Layer 3 of a small transformer language model trained on English Wikipedia (15 layers, counted from 0, width 64).
Take only the direct path to the model's output, skipping the later layers: a vector added to the residual stream pushes a token's score in proportion to its dot product with that token's output vector.

Output vectors of the tokens that the questions are about. A number n stands for (n - 500) times 0.0045.
" (aged": 584,739,476,500,515,725,387,538,500,644,386,538,613,553,129,482,340,396,519,636,394,568,385,567,828,693,348,629,500,425,228,513,504,595,479,678,299,448,367,462,804,310,504,369,560,493,468,448,228,357,278,380,619,705,679,314,293,386,239,581,508,675,378,381
"bum": 400,500,651,275,820,394,163,590,376,295,461,565,576,523,172,605,385,576,509,662,277,136,213,232,424,615,374,711,203,589,353,690,475,578,657,655,335,538,428,284,570,377,601,410,500,422,380,563,194,516,581,665,540,167,605,517,227,829,461,352,366,891,284,309
"olf": 545,722,624,351,721,377,728,725,532,378,344,554,643,787,358,403,425,751,507,566,318,553,395,381,326,558,293,643,488,647,640,443,280,672,458,737,614,551,648,474,496,356,469,453,422,606,391,517,490,522,360,613,851,369,565,441,527,667,398,520,647,484,458,446
"ror": 398,658,792,210,644,176,258,513,448,423,466,757,500,635,453,496,330,622,276,621,399,240,257,514,490,544,474,614,478,386,473,756,547,696,553,695,435,545,461,338,221,500,793,437,488,489,239,623,235,352,520,634,658,320,647,361,344,636,394,411,423,481,256,406
" Rele": 414,444,760,298,555,297,448,519,493,299,639,450,640,866,158,534,403,629,568,460,508,286,437,521,532,615,457,447,574,529,306,666,688,658,410,780,450,463,350,399,500,412,484,513,757,456,592,469,304,353,558,666,561,668,508,568,444,383,401,440,404,785,508,609
" Released:": 216,621,483,431,815,457,198,519,570,406,681,319,617,500,127,600,339,582,482,555,486,352,304,449,600,634,533,651,333,420,122,685,382,601,323,593,500,591,358,414,722,540,562,378,656,442,332,381,204,485,451,798,511,554,254,432,211,733,173,255,331,800,462,707
"ampion": 240,655,722,308,712,311,459,700,277,345,409,419,650,633,361,369,472,436,559,539,344,274,373,422,530,625,491,679,534,752,328,645,420,632,517,554,237,407,646,350,520,576,577,591,617,734,500,810,423,524,422,402,669,142,568,288,412,740,538,319,441,596,440,556
" CO": 486,581,788,528,783,462,364,497,399,424,624,546,615,690,629,411,509,681,545,447,462,377,460,485,584,554,465,500,390,421,362,431,517,496,576,550,434,437,544,497,564,432,471,542,713,543,442,608,373,397,271,525,533,557,687,554,435,612,378,448,500,429,512,591
"duced": 354,790,527,260,359,212,363,633,601,490,549,518,597,739,440,589,340,351,492,750,234,431,334,352,414,596,666,903,274,439,348,555,482,617,328,606,454,710,400,583,694,509,393,351,512,524,496,636,237,452,442,743,672,352,422,342,221,759,153,287,546,820,542,355
"eng": 481,484,435,345,806,457,569,618,680,478,494,333,492,409,529,391,514,677,455,454,460,254,320,272,496,520,451,511,454,432,456,785,659,722,517,534,379,628,589,429,423,413,239,478,532,463,412,563,551,479,387,457,638,439,288,446,480,678,475,614,581,546,411,454
" chart": 383,550,524,263,569,378,288,392,256,450,273,404,631,735,246,442,514,567,496,524,475,342,334,318,548,547,329,543,454,668,215,550,541,723,446,763,678,528,601,330,733,374,710,523,600,363,302,528,333,345,519,683,420,595,446,523,538,652,472,211,516,820,279,608
"mi": 354,749,578,304,556,262,403,470,515,522,294,635,559,473,324,462,408,384,416,551,449,477,282,428,398,561,169,446,365,434,471,544,550,547,615,515,446,641,339,214,421,395,395,414,494,573,532,554,382,519,396,544,298,339,574,403,386,640,399,504,527,536,527,346
"|---|---|---|---|---|---|": 410,644,580,411,731,202,537,649,384,415,354,592,724,535,575,560,391,438,465,451,543,425,390,270,518,593,300,491,242,345,223,546,553,570,643,729,508,401,348,496,451,514,361,401,514,567,449,618,231,416,284,399,618,572,534,314,551,324,109,303,424,488,508,475
" name:": 482,840,430,172,559,606,587,705,491,494,768,575,722,488,664,610,565,980,694,529,282,477,157,264,243,590,334,642,445,453,414,530,361,641,450,247,440,238,360,579,629,642,586,349,731,678,342,648,409,427,190,610,517,557,560,229,58,516,239,442,465,575,641,310
"lev": 344,590,599,635,487,347,269,585,361,386,489,548,561,530,262,377,415,436,220,205,515,474,348,330,474,560,585,479,400,430,378,552,617,808,489,713,485,736,336,471,638,591,340,426,428,632,436,525,337,518,368,500,521,508,482,381,348,693,340,647,632,567,455,267
"gl": 413,694,609,453,486,244,316,586,507,268,477,918,637,599,338,326,309,799,363,365,520,509,354,533,609,546,386,544,551,441,500,594,527,698,480,706,671,738,338,381,486,397,366,439,400,514,362,478,353,481,451,539,460,399,667,358,588,451,418,455,678,738,437,496
"itional": 469,368,434,378,861,332,257,548,320,370,509,478,500,571,533,519,467,656,520,672,345,102,70,271,408,527,276,694,324,377,297,487,604,599,465,585,587,417,591,649,490,541,566,349,504,644,521,574,472,429,264,798,693,274,648,534,401,418,180,461,526,659,825,533
"ved": 381,688,398,574,528,439,383,601,577,399,467,649,386,687,515,609,456,453,544,500,367,348,273,608,500,566,771,734,486,544,471,712,557,600,435,481,537,706,497,431,662,570,330,289,350,474,426,634,215,484,438,600,642,528,510,422,462,521,414,526,751,659,439,544
" se": 453,590,630,426,570,513,482,513,481,386,629,506,557,546,617,448,493,525,482,610,615,434,513,430,505,477,500,454,557,470,552,462,559,613,481,539,513,474,530,495,534,468,445,451,429,527,490,661,300,445,464,544,390,356,688,404,402,403,629,373,573,511,451,500
" Center": 468,546,387,520,590,412,380,481,572,554,508,565,598,666,364,476,594,482,513,563,365,484,352,288,453,532,465,358,500,485,304,554,374,481,410,625,370,608,483,337,598,364,601,458,555,552,634,457,461,408,413,595,641,522,535,350,486,593,326,434,554,497,394,323
"osp": 371,510,573,64,510,483,305,690,481,365,393,576,549,456,242,275,417,641,621,803,641,296,353,500,579,550,398,591,343,337,376,698,270,756,389,713,475,564,485,452,451,317,551,222,537,526,383,759,352,493,384,347,534,539,508,533,326,416,102,489,492,568,275,495
" m": 616,488,509,471,371,425,531,416,485,633,478,579,521,526,634,428,515,574,444,565,592,514,558,489,368,464,421,475,445,551,517,460,462,531,530,456,548,452,458,438,516,599,447,378,393,509,560,486,395,449,544,553,317,581,622,527,386,401,455,529,592,504,506,452
"enced": 333,809,460,343,699,173,595,517,393,290,475,457,384,535,580,458,378,649,643,475,391,311,263,532,555,568,474,721,309,403,378,759,372,604,282,699,379,331,629,427,697,549,374,254,462,372,372,696,601,363,604,695,735,339,427,419,402,360,150,439,320,435,322,603
" household": 468,600,710,314,546,603,334,645,385,474,301,602,555,564,586,431,316,564,467,632,572,464,446,429,660,584,516,665,401,681,389,630,597,594,670,586,332,672,475,504,757,337,662,329,448,503,474,607,429,481,193,522,509,508,598,270,456,434,273,116,683,500,484,90
"ite": 482,526,384,473,467,418,578,609,374,620,400,522,453,705,684,598,446,621,750,486,377,428,321,610,220,516,384,514,350,658,656,522,506,650,481,608,488,426,539,291,526,568,657,528,544,408,688,433,536,480,615,476,557,568,525,476,484,643,334,596,648,363,581,517
"(s)": 492,730,459,513,334,578,422,556,535,810,548,651,619,593,401,651,546,413,461,362,507,322,229,549,394,577,556,640,648,497,504,549,528,614,472,476,290,276,386,508,586,636,557,578,307,469,302,715,395,437,464,569,584,605,479,310,294,328,578,401,375,642,493,351
" in)": 286,687,565,477,666,415,361,290,423,381,500,439,582,635,541,561,490,682,358,743,405,468,314,345,375,658,448,601,566,737,374,677,268,605,726,720,244,678,542,421,533,765,410,563,682,537,794,495,361,405,366,746,378,621,644,428,365,802,345,278,232,420,162,327
" Genus:": 197,555,516,528,714,738,391,310,521,620,606,623,866,411,431,325,426,784,714,495,302,296,274,432,463,615,404,732,459,504,489,690,469,558,395,683,242,560,385,449,436,693,578,404,472,626,522,330,176,301,291,699,778,538,338,325,197,514,223,547,383,485,568,535

Output weights of attention head 0. The head adds the sum of these rows, row i times number i of z. A number n stands for (n - 500) times 0.0021.
o0: 614,487,640,588,265,507,499,304,382,301,591,592,394,518,569,497,567,496,575,544,555,501,518,408,536,744,415,302,804,456,566,551,395,443,428,604,470,532,716,547,383,228,708,302,552,522,450,455,556,571,452,601,509,633,736,564,489,468,821,431,513,636,444,479
o1: 490,556,445,670,509,580,374,446,545,555,548,591,428,500,473,440,583,445,387,393,626,795,480,434,511,391,375,399,331,517,532,530,486,574,381,315,428,363,575,345,443,433,632,593,618,432,306,514,549,528,355,490,675,633,437,439,615,525,481,419,553,429,409,423
o2: 596,495,566,515,660,604,465,747,306,316,540,786,414,323,664,394,681,535,555,590,477,343,484,638,252,230,459,467,506,695,766,411,554,516,440,435,606,450,305,527,403,554,617,569,645,504,634,706,621,567,348,267,621,438,524,481,524,360,538,533,748,509,285,505
o3: 502,635,646,503,619,516,540,586,340,288,808,468,479,458,409,502,637,723,765,362,753,543,600,561,538,364,595,298,574,483,412,624,574,547,508,684,594,458,557,508,357,486,528,558,338,601,437,486,468,659,549,299,427,591,394,448,512,390,626,439,435,457,361,659
o4: 729,368,344,409,340,219,699,473,630,440,676,495,300,464,155,476,659,506,489,332,581,418,338,667,498,615,404,511,491,438,449,793,373,511,490,433,537,417,652,468,639,523,440,517,369,438,570,646,375,412,559,461,608,579,363,505,485,676,473,667,597,569,419,636
o5: 507,637,337,481,481,465,488,445,792,477,363,552,706,500,642,295,431,312,338,514,572,522,521,424,564,581,522,516,691,233,570,541,591,628,644,739,301,552,311,369,551,528,345,590,472,444,330,455,564,408,297,694,824,489,738,652,377,505,280,473,551,507,766,484
o6: 487,645,550,405,497,557,592,346,739,389,247,611,403,512,632,624,383,691,602,529,506,557,513,551,573,448,291,439,532,463,461,458,497,388,599,621,621,461,404,531,473,365,660,405,581,580,734,221,440,341,403,606,281,559,592,477,471,279,463,749,524,452,615,413
o7: 609,487,508,338,446,546,604,400,367,629,258,358,519,374,617,325,295,511,493,686,575,522,522,648,609,494,367,800,510,587,531,528,576,530,681,538,453,523,348,509,405,407,775,474,381,364,661,370,325,246,592,592,398,485,566,394,367,398,615,587,394,511,567,353
o8: 374,397,508,379,284,520,396,412,380,416,324,436,677,442,359,500,540,559,507,379,486,315,497,422,602,553,619,487,654,506,500,415,537,441,584,635,673,596,662,657,610,390,586,555,569,705,413,370,510,560,442,535,600,707,428,677,553,494,393,583,567,646,699,590
o9: 593,497,682,486,535,318,841,531,310,526,472,561,532,714,722,725,420,553,720,558,483,355,467,643,481,752,463,577,617,427,559,482,484,560,518,517,441,595,478,758,554,303,269,389,421,614,757,636,545,286,500,483,295,450,490,528,433,396,699,641,541,431,826,414
o10: 438,267,611,497,637,674,490,671,323,423,555,510,378,277,401,513,574,695,709,525,543,527,578,642,385,455,485,451,460,565,506,280,579,369,445,492,557,639,591,726,477,445,571,385,453,731,560,482,740,599,596,242,171,364,408,354,544,374,642,597,397,410,352,555
o11: 386,415,403,555,690,663,403,977,407,404,564,377,691,360,359,470,547,423,581,528,505,437,487,552,558,530,521,499,594,311,292,229,570,556,617,555,357,739,281,590,631,783,280,640,211,430,514,733,547,646,665,252,447,220,429,313,604,403,314,562,449,440,289,638
o12: 480,449,513,442,489,559,339,425,529,343,595,406,342,276,493,340,513,595,358,652,602,518,614,416,352,226,520,624,400,768,560,566,463,376,519,687,624,470,473,442,277,521,739,355,551,534,294,319,462,662,626,517,460,616,570,469,475,491,471,456,356,680,289,605
o13: 677,556,440,564,541,353,504,680,594,535,554,575,544,581,245,613,566,720,587,341,848,702,377,561,693,566,216,504,462,363,370,714,460,598,353,446,561,453,376,333,600,532,526,523,249,427,505,476,389,490,494,379,479,757,466,402,680,372,227,650,540,375,374,534
o14: 685,593,554,617,504,596,527,319,128,778,535,405,639,640,414,713,243,425,457,444,581,669,652,498,756,287,493,742,411,642,601,544,518,716,530,30,760,105,513,500,534,497,616,667,545,414,469,573,278,377,583,373,460,569,172,398,430,525,725,517,612,603,435,275
o15: 410,309,590,728,628,534,630,668,418,459,448,544,507,603,759,465,511,423,473,566,638,518,258,519,377,433,317,629,261,710,675,504,470,472,331,598,319,565,222,664,417,370,508,255,462,554,376,652,597,418,358,512,578,624,570,456,520,432,430,725,694,514,675,443
o16: 423,632,492,293,541,370,735,632,734,428,411,685,352,691,677,742,500,569,568,577,343,217,338,476,245,445,561,333,665,524,491,548,444,394,457,518,710,431,394,441,649,596,304,604,645,488,754,568,390,523,573,543,455,322,493,601,260,500,518,576,502,510,458,434
o17: 327,438,606,347,562,471,394,493,521,694,355,434,493,482,689,260,513,453,229,571,577,509,521,433,359,374,608,464,312,504,641,711,527,444,405,511,328,542,471,494,392,424,383,480,525,572,310,331,652,509,385,638,546,361,637,601,457,673,505,335,297,373,568,501
o18: 461,520,605,397,608,670,598,384,519,720,349,522,477,332,601,349,513,673,446,485,693,792,420,675,773,492,331,532,184,478,496,693,512,511,450,430,519,543,394,572,486,583,527,343,372,588,644,448,577,348,290,485,109,666,324,453,572,396,209,648,557,155,499,466
o19: 476,502,500,421,421,469,395,639,363,663,538,377,704,591,383,554,277,418,425,598,580,422,480,342,648,440,639,646,485,506,321,646,467,573,572,331,609,449,470,445,517,676,414,659,413,360,367,501,282,546,666,533,573,489,307,542,508,673,478,379,363,649,362,542
o20: 428,425,566,629,535,528,437,664,453,574,394,434,517,694,576,596,550,559,567,478,698,545,295,312,481,704,408,488,606,598,565,457,497,411,262,648,400,658,435,460,518,392,491,342,337,548,354,425,501,623,568,530,338,612,711,492,427,321,490,348,416,437,618,327
o21: 252,636,489,547,628,610,286,586,432,399,502,390,596,459,441,433,765,487,437,342,440,514,589,540,451,277,630,334,448,525,572,381,519,553,424,674,395,551,444,473,542,527,553,673,458,551,443,486,528,648,446,417,712,535,577,462,659,517,390,523,603,489,455,560
o22: 695,600,456,516,309,398,430,379,491,415,609,489,452,380,480,413,515,496,492,601,248,425,508,517,576,676,439,565,478,580,281,515,430,492,600,459,526,530,513,344,343,654,696,455,570,192,750,583,324,522,588,583,511,596,529,467,691,469,427,398,530,488,332,645
o23: 476,514,361,463,427,581,380,166,505,548,469,278,420,436,329,471,649,340,368,368,281,511,741,525,538,567,642,522,735,488,743,291,472,490,543,551,484,507,767,564,697,453,474,541,541,653,525,416,549,517,588,509,378,400,602,512,349,549,644,406,595,577,658,403
o24: 330,560,447,676,606,583,673,404,648,615,659,304,491,591,540,420,580,548,485,248,612,701,389,574,550,529,526,500,295,520,434,705,638,350,374,598,510,347,399,471,544,561,532,434,409,494,332,617,467,629,395,457,427,618,484,496,437,515,224,475,599,203,661,660
o25: 366,638,370,603,497,666,387,227,480,600,581,420,611,487,427,709,295,303,317,557,246,705,791,405,584,264,686,660,399,665,483,297,438,627,543,307,686,401,551,519,624,680,480,627,794,481,459,425,476,534,594,481,504,507,260,480,477,708,569,604,540,693,452,454
o26: 545,371,402,601,215,592,304,262,610,293,429,338,501,299,241,480,520,390,328,508,371,426,517,487,667,541,437,651,558,560,474,350,337,401,581,610,538,508,512,588,527,510,752,302,492,490,446,457,450,546,581,638,634,749,527,491,631,506,366,833,737,825,430,570
o27: 546,469,579,425,418,571,600,335,353,513,582,422,350,248,630,316,558,444,311,521,600,500,464,539,443,499,598,676,420,642,664,614,480,364,515,539,518,457,499,668,396,544,563,357,463,549,396,626,564,578,450,452,315,554,425,534,403,502,549,467,520,462,463,528
o28: 492,281,509,408,508,616,483,532,484,397,397,446,362,213,368,360,516,463,458,559,489,444,474,698,487,366,410,585,323,556,521,421,455,421,561,521,340,619,452,719,457,445,598,385,387,571,622,427,610,345,516,439,456,356,451,374,565,548,642,835,523,550,383,510
o29: 503,427,590,299,645,436,522,600,408,326,512,701,502,398,448,516,679,733,487,374,735,391,674,492,318,160,562,317,554,436,792,614,573,600,554,564,828,390,620,628,583,382,320,613,581,899,300,459,688,580,321,259,532,529,375,638,479,454,382,545,508,590,489,594
o30: 581,654,408,500,469,587,560,295,766,526,628,429,371,300,557,436,558,434,212,560,448,639,548,577,482,638,537,612,496,407,574,610,433,384,435,632,484,451,368,434,588,704,497,283,373,387,468,642,565,626,500,520,319,501,690,498,435,561,275,549,533,412,307,520
o31: 494,631,484,432,496,294,488,322,774,542,462,395,285,560,584,552,549,379,148,523,340,460,479,531,315,382,554,676,210,539,591,520,278,427,465,538,252,408,440,461,447,492,362,389,474,442,522,498,483,394,561,699,571,445,584,454,581,616,479,580,461,526,566,399
o32: 548,442,603,293,382,396,587,409,408,491,648,351,498,428,317,428,623,733,510,425,704,342,467,547,595,555,687,539,576,565,498,874,484,400,429,675,789,467,577,558,530,595,509,354,276,625,449,487,410,682,593,456,322,756,405,650,436,542,339,483,490,502,438,728
o33: 508,541,645,415,460,501,437,562,195,266,619,584,518,375,504,511,650,613,556,454,604,394,641,498,444,406,538,288,699,501,584,589,495,517,530,548,658,526,606,622,439,395,522,588,558,635,469,452,563,659,433,300,528,495,509,557,532,504,706,537,473,580,312,650
o34: 190,717,496,581,449,619,358,443,676,343,605,519,554,541,743,440,519,243,407,483,272,411,485,385,448,516,720,297,617,453,384,477,477,319,488,621,290,620,418,563,412,599,312,569,732,459,491,434,639,668,314,616,689,268,656,669,460,689,681,463,593,418,584,703
o35: 459,512,537,436,693,444,797,550,546,617,526,556,465,570,630,659,438,739,632,503,408,454,488,644,331,418,554,640,253,600,510,515,627,402,482,504,772,372,407,554,589,568,483,434,548,600,627,635,480,471,499,384,249,527,365,506,464,428,211,555,502,358,619,535
o36: 575,450,549,552,609,657,329,533,435,452,469,522,449,477,526,549,448,443,346,528,693,528,691,328,405,243,476,489,644,494,774,401,537,546,565,391,583,305,502,512,449,371,411,529,544,646,173,430,632,592,513,380,504,322,536,463,346,395,697,398,436,634,397,328
o37: 555,548,395,548,506,393,482,515,492,440,528,475,473,600,373,487,530,521,608,443,517,533,539,551,429,378,425,517,501,529,471,462,532,597,529,543,425,393,559,321,461,342,760,652,491,372,480,451,323,408,587,516,805,559,584,388,559,506,595,454,455,627,508,461
o38: 608,549,588,738,594,562,636,225,493,554,693,292,329,671,493,705,407,547,626,433,551,593,679,514,476,551,610,761,533,583,571,249,587,415,488,555,507,235,568,588,430,338,572,262,368,604,388,595,524,585,742,469,200,587,453,352,396,217,682,341,503,445,775,348
o39: 407,392,607,454,488,650,234,506,386,581,230,491,885,344,550,357,335,611,534,495,414,376,715,476,630,606,653,598,574,299,442,209,798,398,653,530,517,623,445,665,440,445,536,482,569,691,429,307,820,579,326,484,506,420,591,638,706,326,299,418,431,309,770,653
o40: 285,560,409,368,641,563,320,514,561,745,350,603,471,534,344,507,665,675,560,358,386,718,533,507,501,364,530,289,312,587,497,441,544,512,283,365,629,586,704,331,677,591,596,708,669,606,685,254,514,522,427,445,332,545,423,495,622,551,312,313,453,274,491,445
o41: 468,648,387,875,540,581,578,322,728,274,659,464,276,680,537,747,583,401,598,343,420,728,537,507,452,569,252,389,597,508,532,294,418,409,445,608,362,430,526,522,532,286,577,397,590,485,512,510,487,486,483,482,453,512,695,341,456,381,704,683,703,535,618,396
o42: 374,376,626,395,348,468,602,293,409,643,465,464,558,577,482,677,385,516,525,424,322,354,538,454,510,667,772,497,484,474,476,519,516,332,494,387,657,508,800,788,622,412,343,412,639,744,494,442,631,507,454,528,323,441,336,722,457,711,641,487,437,490,734,567
o43: 616,519,483,412,493,438,466,376,536,535,539,540,502,353,394,368,698,437,268,296,635,560,573,600,581,501,528,451,422,238,727,701,457,649,564,462,374,443,654,565,593,421,257,548,396,671,331,586,697,385,233,431,652,512,450,606,579,644,398,538,615,451,565,512
o44: 544,503,662,464,311,437,595,436,225,467,650,643,587,413,665,308,445,440,597,598,581,473,414,505,582,652,613,423,545,572,393,798,491,547,444,468,456,634,549,587,287,513,561,468,598,402,551,503,554,493,327,552,622,616,431,682,499,686,781,446,492,467,475,686
o45: 544,301,496,372,389,319,367,518,665,507,217,342,541,455,343,406,429,498,198,510,641,268,446,452,374,346,537,759,337,455,575,539,480,428,564,631,375,379,372,502,461,331,566,403,306,523,187,386,494,458,584,695,871,594,608,536,609,532,302,661,381,722,599,453
o46: 372,671,374,542,371,605,447,262,619,477,627,437,442,391,583,329,636,388,426,444,228,583,538,484,513,654,613,354,580,539,404,506,522,366,503,565,517,546,603,380,495,673,619,558,715,360,587,530,470,680,429,580,477,505,601,577,461,596,428,305,573,365,470,670
o47: 487,550,523,672,643,597,644,523,585,401,803,414,705,627,579,531,317,560,721,561,438,396,572,464,549,455,723,608,514,490,350,493,691,486,630,737,712,306,337,439,430,693,526,362,423,465,325,737,400,648,593,500,538,585,486,554,420,433,213,364,568,582,547,689
o48: 423,358,337,527,389,486,516,513,501,531,627,411,354,471,357,431,623,355,430,511,399,518,372,513,371,541,514,458,473,658,480,583,405,454,355,441,473,560,647,426,603,551,597,546,560,367,472,609,406,557,627,521,619,485,485,475,416,773,590,488,493,618,330,536
o49: 467,302,308,176,412,536,489,602,466,356,300,536,453,92,344,289,745,509,361,596,416,397,460,592,469,496,387,423,618,542,627,487,392,559,602,673,650,841,539,572,747,685,517,571,505,587,691,494,480,478,506,423,386,520,487,525,444,556,219,736,537,681,260,570
o50: 720,556,515,540,570,412,439,553,466,583,602,440,547,584,397,572,453,534,579,424,620,562,675,536,623,681,460,586,684,148,476,371,555,594,632,399,348,435,597,470,496,406,310,556,278,529,434,567,573,448,607,408,413,320,543,383,560,333,599,297,356,385,556,440
o51: 640,461,500,466,509,274,688,339,722,568,502,444,268,580,495,762,484,597,346,478,327,345,567,575,201,563,556,775,372,507,650,411,462,275,455,486,615,279,522,598,621,422,399,264,493,599,530,621,570,521,639,497,278,446,565,492,500,441,379,574,475,475,662,451
o52: 301,538,468,657,698,476,620,600,663,318,801,429,503,520,444,669,515,495,489,418,354,427,511,582,291,160,733,573,70,596,346,453,495,471,525,626,516,350,361,594,500,662,365,477,498,548,355,746,510,600,542,390,727,538,248,453,660,670,258,753,583,607,462,731
o53: 255,601,451,542,538,596,469,251,590,502,405,441,489,436,511,410,558,564,526,274,252,653,552,640,540,292,488,433,90,642,389,429,593,405,558,511,491,455,561,531,431,455,761,582,745,537,660,305,464,393,269,533,545,586,410,471,705,552,368,631,628,330,700,633
o54: 594,545,432,194,504,220,421,569,632,638,297,452,508,678,326,660,576,620,343,402,552,260,522,423,447,474,534,566,638,381,660,628,453,523,523,496,661,428,563,394,742,474,217,627,379,628,509,373,379,465,612,511,456,436,563,615,438,496,310,395,404,543,610,399
o55: 648,414,473,476,564,336,572,659,695,173,582,663,340,330,451,411,506,423,520,600,519,337,461,634,339,295,413,521,361,451,439,479,417,585,674,591,253,549,345,575,313,507,342,472,452,467,590,545,596,318,482,502,770,369,417,420,598,507,621,814,539,636,422,598
o56: 541,759,426,377,485,525,396,333,714,538,351,571,356,358,528,462,715,587,327,469,332,664,609,587,559,588,357,325,566,320,551,412,400,491,478,476,509,487,513,324,611,606,567,565,551,436,783,475,519,540,457,555,295,509,652,413,612,329,242,479,540,293,343,413
o57: 479,526,420,455,649,608,532,597,502,754,606,465,307,438,601,344,585,304,394,508,496,673,438,551,427,566,559,466,479,407,563,476,507,510,453,262,250,542,567,432,540,678,242,653,436,407,518,715,595,499,548,414,308,105,413,379,306,580,688,183,370,233,359,354
o58: 594,598,481,665,482,576,637,276,436,440,862,528,312,458,485,503,612,428,575,472,418,656,526,565,526,539,550,446,464,668,516,587,432,556,417,446,572,418,660,473,457,599,579,423,578,415,580,700,456,548,503,429,390,625,368,477,447,585,651,412,679,492,379,535
o59: 405,602,503,411,547,445,384,424,524,465,322,445,366,577,351,583,716,622,503,204,449,552,556,513,504,295,373,198,360,498,533,481,459,544,556,425,492,425,730,434,518,287,516,724,578,616,609,250,385,392,428,472,497,469,446,410,621,453,570,521,482,423,559,408
o60: 463,526,455,310,373,412,474,515,539,414,337,618,572,411,391,663,377,475,486,599,270,341,540,513,555,416,554,546,460,429,316,289,367,589,722,381,598,588,551,614,597,623,412,677,661,508,740,494,434,368,562,567,588,511,197,514,680,545,427,753,512,706,455,513
o61: 270,473,440,470,525,373,687,613,520,547,462,553,493,697,534,629,659,459,563,377,447,438,295,504,365,598,572,384,464,539,515,523,457,509,350,563,453,667,586,599,736,470,277,595,546,608,563,611,507,480,435,495,536,559,398,601,457,632,428,553,571,444,749,499
o62: 576,602,606,506,553,576,496,419,498,375,690,544,373,449,610,624,536,480,460,669,408,457,615,434,463,521,613,525,581,534,587,385,358,512,524,584,546,533,543,564,447,619,340,291,466,561,533,645,588,602,610,480,222,481,490,491,485,421,555,398,511,586,348,436
o63: 526,289,350,543,535,568,465,594,535,562,490,314,316,407,240,661,623,389,244,455,713,714,540,434,431,581,341,526,582,353,697,364,339,550,434,433,393,568,665,568,791,416,274,452,250,629,187,600,607,564,727,345,269,382,491,301,391,527,529,627,332,649,291,254

Each question shows a token from some text and the vector z that the head gathered there. A number n stands for (n - 500) times 0.0084.

"'s": 695,472,441,590,475,534,523,399,516,470,541,463,648,414,269,452,478,551,381,379,565,556,519,639,474,430,577,554,478,556,598,592,558,606,622,377,577,489,584,487,423,641,501,524,464,523,595,491,498,534,569,575,462,440,527,519,596,474,517,539,415,450,634,597
Pushed up most: " se"

"te": 709,684,462,493,580,485,598,369,457,402,467,223,579,564,465,481,588,483,390,320,655,475,388,650,519,472,526,509,407,584,566,598,431,516,465,411,688,589,636,209,581,838,460,543,337,501,535,317,583,449,520,643,364,459,603,416,622,536,585,697,340,534,532,781
Which of these tokens does it push down most? " Genus:"

" 8": 452,460,534,535,490,427,494,401,540,467,600,589,545,535,361,465,581,542,557,507,556,532,489,480,478,439,456,494,489,633,490,458,594,561,503,542,515,401,407,533,626,407,521,485,448,458,505,441,498,658,468,506,477,460,616,470,572,524,445,554,529,559,553,575
Pushed up most: "osp"

"\n": 349,396,465,517,407,513,439,486,517,483,581,745,571,499,491,549,425,513,532,608,487,529,483,426,565,600,566,525,537,509,585,483,580,480,521,585,518,385,556,702,392,384,519,455,445,597,440,705,430,507,524,557,710,443,479,524,409,439,407,310,544,434,559,539
Which of these tokens does it push down most? " Center"

" ten": 554,478,487,568,524,517,619,504,456,481,558,462,602,632,301,502,485,514,636,380,599,497,533,490,576,314,542,562,502,526,675,560,643,483,432,550,466,463,585,510,531,535,421,520,432,558,520,507,421,537,540,629,440,473,556,488,680,453,486,486,387,436,573,523
Pushed up most: "osp"

"7,": 457,422,401,359,439,561,634,473,442,648,588,585,406,485,256,669,588,507,559,335,639,426,404,495,544,380,508,430,557,409,556,604,377,327,523,602,465,410,605,556,474,656,530,441,317,542,435,510,439,500,531,691,531,482,519,567,558,512,382,484,485,594,543,626
Which of these tokens does it push down most? " chart"

"==": 591,361,259,584,707,471,397,430,598,449,462,552,544,467,361,315,572,535,334,658,480,472,543,569,490,425,544,485,473,524,502,476,722,598,535,405,430,494,352,379,429,402,637,501,550,555,572,537,656,674,501,473,492,385,643,468,437,493,475,543,528,551,482,635
Which of these tokens does it push down most? " household"

" |": 570,748,541,524,695,420,471,287,531,327,461,288,546,657,519,517,418,413,541,351,484,573,526,566,688,523,599,547,396,620,563,519,538,521,423,530,475,580,516,302,672,714,477,641,434,443,650,433,622,515,430,586,591,702,479,411,628,458,689,676,411,584,449,592
Pushed up most: " Center"

"9": 415,468,455,361,310,549,659,574,493,643,606,409,447,480,431,627,520,663,766,385,633,398,314,474,566,436,349,514,502,585,539,508,475,382,427,709,553,342,601,730,644,440,631,526,396,524,394,455,343,465,498,658,388,530,581,368,562,517,358,485,417,553,511,531
Pushed up most: " household"

" the": 606,453,529,558,605,530,705,627,566,494,546,279,708,595,310,521,485,526,636,340,536,448,527,517,473,283,639,620,593,665,588,570,706,545,328,532,506,512,543,478,489,499,423,568,471,685,459,420,421,682,446,625,372,513,610,590,621,309,464,555,450,417,528,486
Which of these tokens does it push down most? "ampion"

" 1": 567,521,527,495,567,466,590,446,440,570,572,429,478,566,450,502,528,443,620,362,521,403,498,551,539,439,508,578,493,539,629,511,527,504,484,545,521,397,581,443,506,635,528,580,464,374,541,419,460,524,564,626,414,469,509,488,641,569,586,504,443,498,592,603
Pushed up most: " m"

"ier": 589,607,464,450,473,583,481,475,421,460,424,440,488,486,509,491,450,533,472,446,561,470,491,586,513,464,478,511,403,451,547,549,404,442,498,405,601,532,596,442,491,608,430,543,436,476,547,465,501,404,616,515,359,432,508,435,592,631,540,522,389,455,541,596
Which two tokens does it push up most, strongest first? "(s)", " se"

"al": 603,562,342,497,653,531,771,678,427,577,400,310,448,795,485,577,425,433,679,414,581,339,593,343,573,246,572,470,549,307,496,569,469,415,359,471,349,595,474,384,431,689,366,491,530,588,446,337,406,395,549,512,321,620,464,585,619,366,447,640,450,413,323,428
Pushed up most: " (aged"

"en": 586,588,503,457,524,407,674,605,422,631,554,387,375,688,649,484,474,355,590,420,562,314,529,438,423,429,417,426,470,434,402,385,340,477,297,529,502,571,546,457,587,659,455,441,488,334,427,308,423,408,626,507,231,518,464,434,603,508,518,609,487,459,420,528
Pushed up most: " (aged"

" h": 518,576,527,436,564,540,542,444,421,445,426,322,511,490,465,396,672,590,458,451,469,452,455,566,456,503,369,481,424,611,529,581,445,515,541,492,596,519,411,338,629,550,500,565,453,444,553,324,554,534,491,562,377,478,649,489,616,638,521,628,471,547,495,579
Which of these tokens does it push down most? " Genus:"

").": 390,426,426,540,389,509,421,409,507,448,578,681,580,349,432,447,506,609,485,563,420,595,437,546,564,650,478,535,491,596,599,544,560,535,615,564,555,388,534,622,484,412,599,501,428,524,545,644,496,546,501,565,721,496,504,487,495,550,460,442,548,506,602,598
Which of these tokens does it push down most? " (aged"

"er": 370,584,669,423,453,466,416,405,253,519,411,458,417,356,641,401,704,612,315,564,250,479,524,423,383,647,181,396,413,544,380,651,222,521,670,552,596,584,418,423,558,470,505,490,530,378,503,424,504,257,582,562,624,532,519,654,498,736,515,576,600,508,487,338
Pushed up most: "ampion"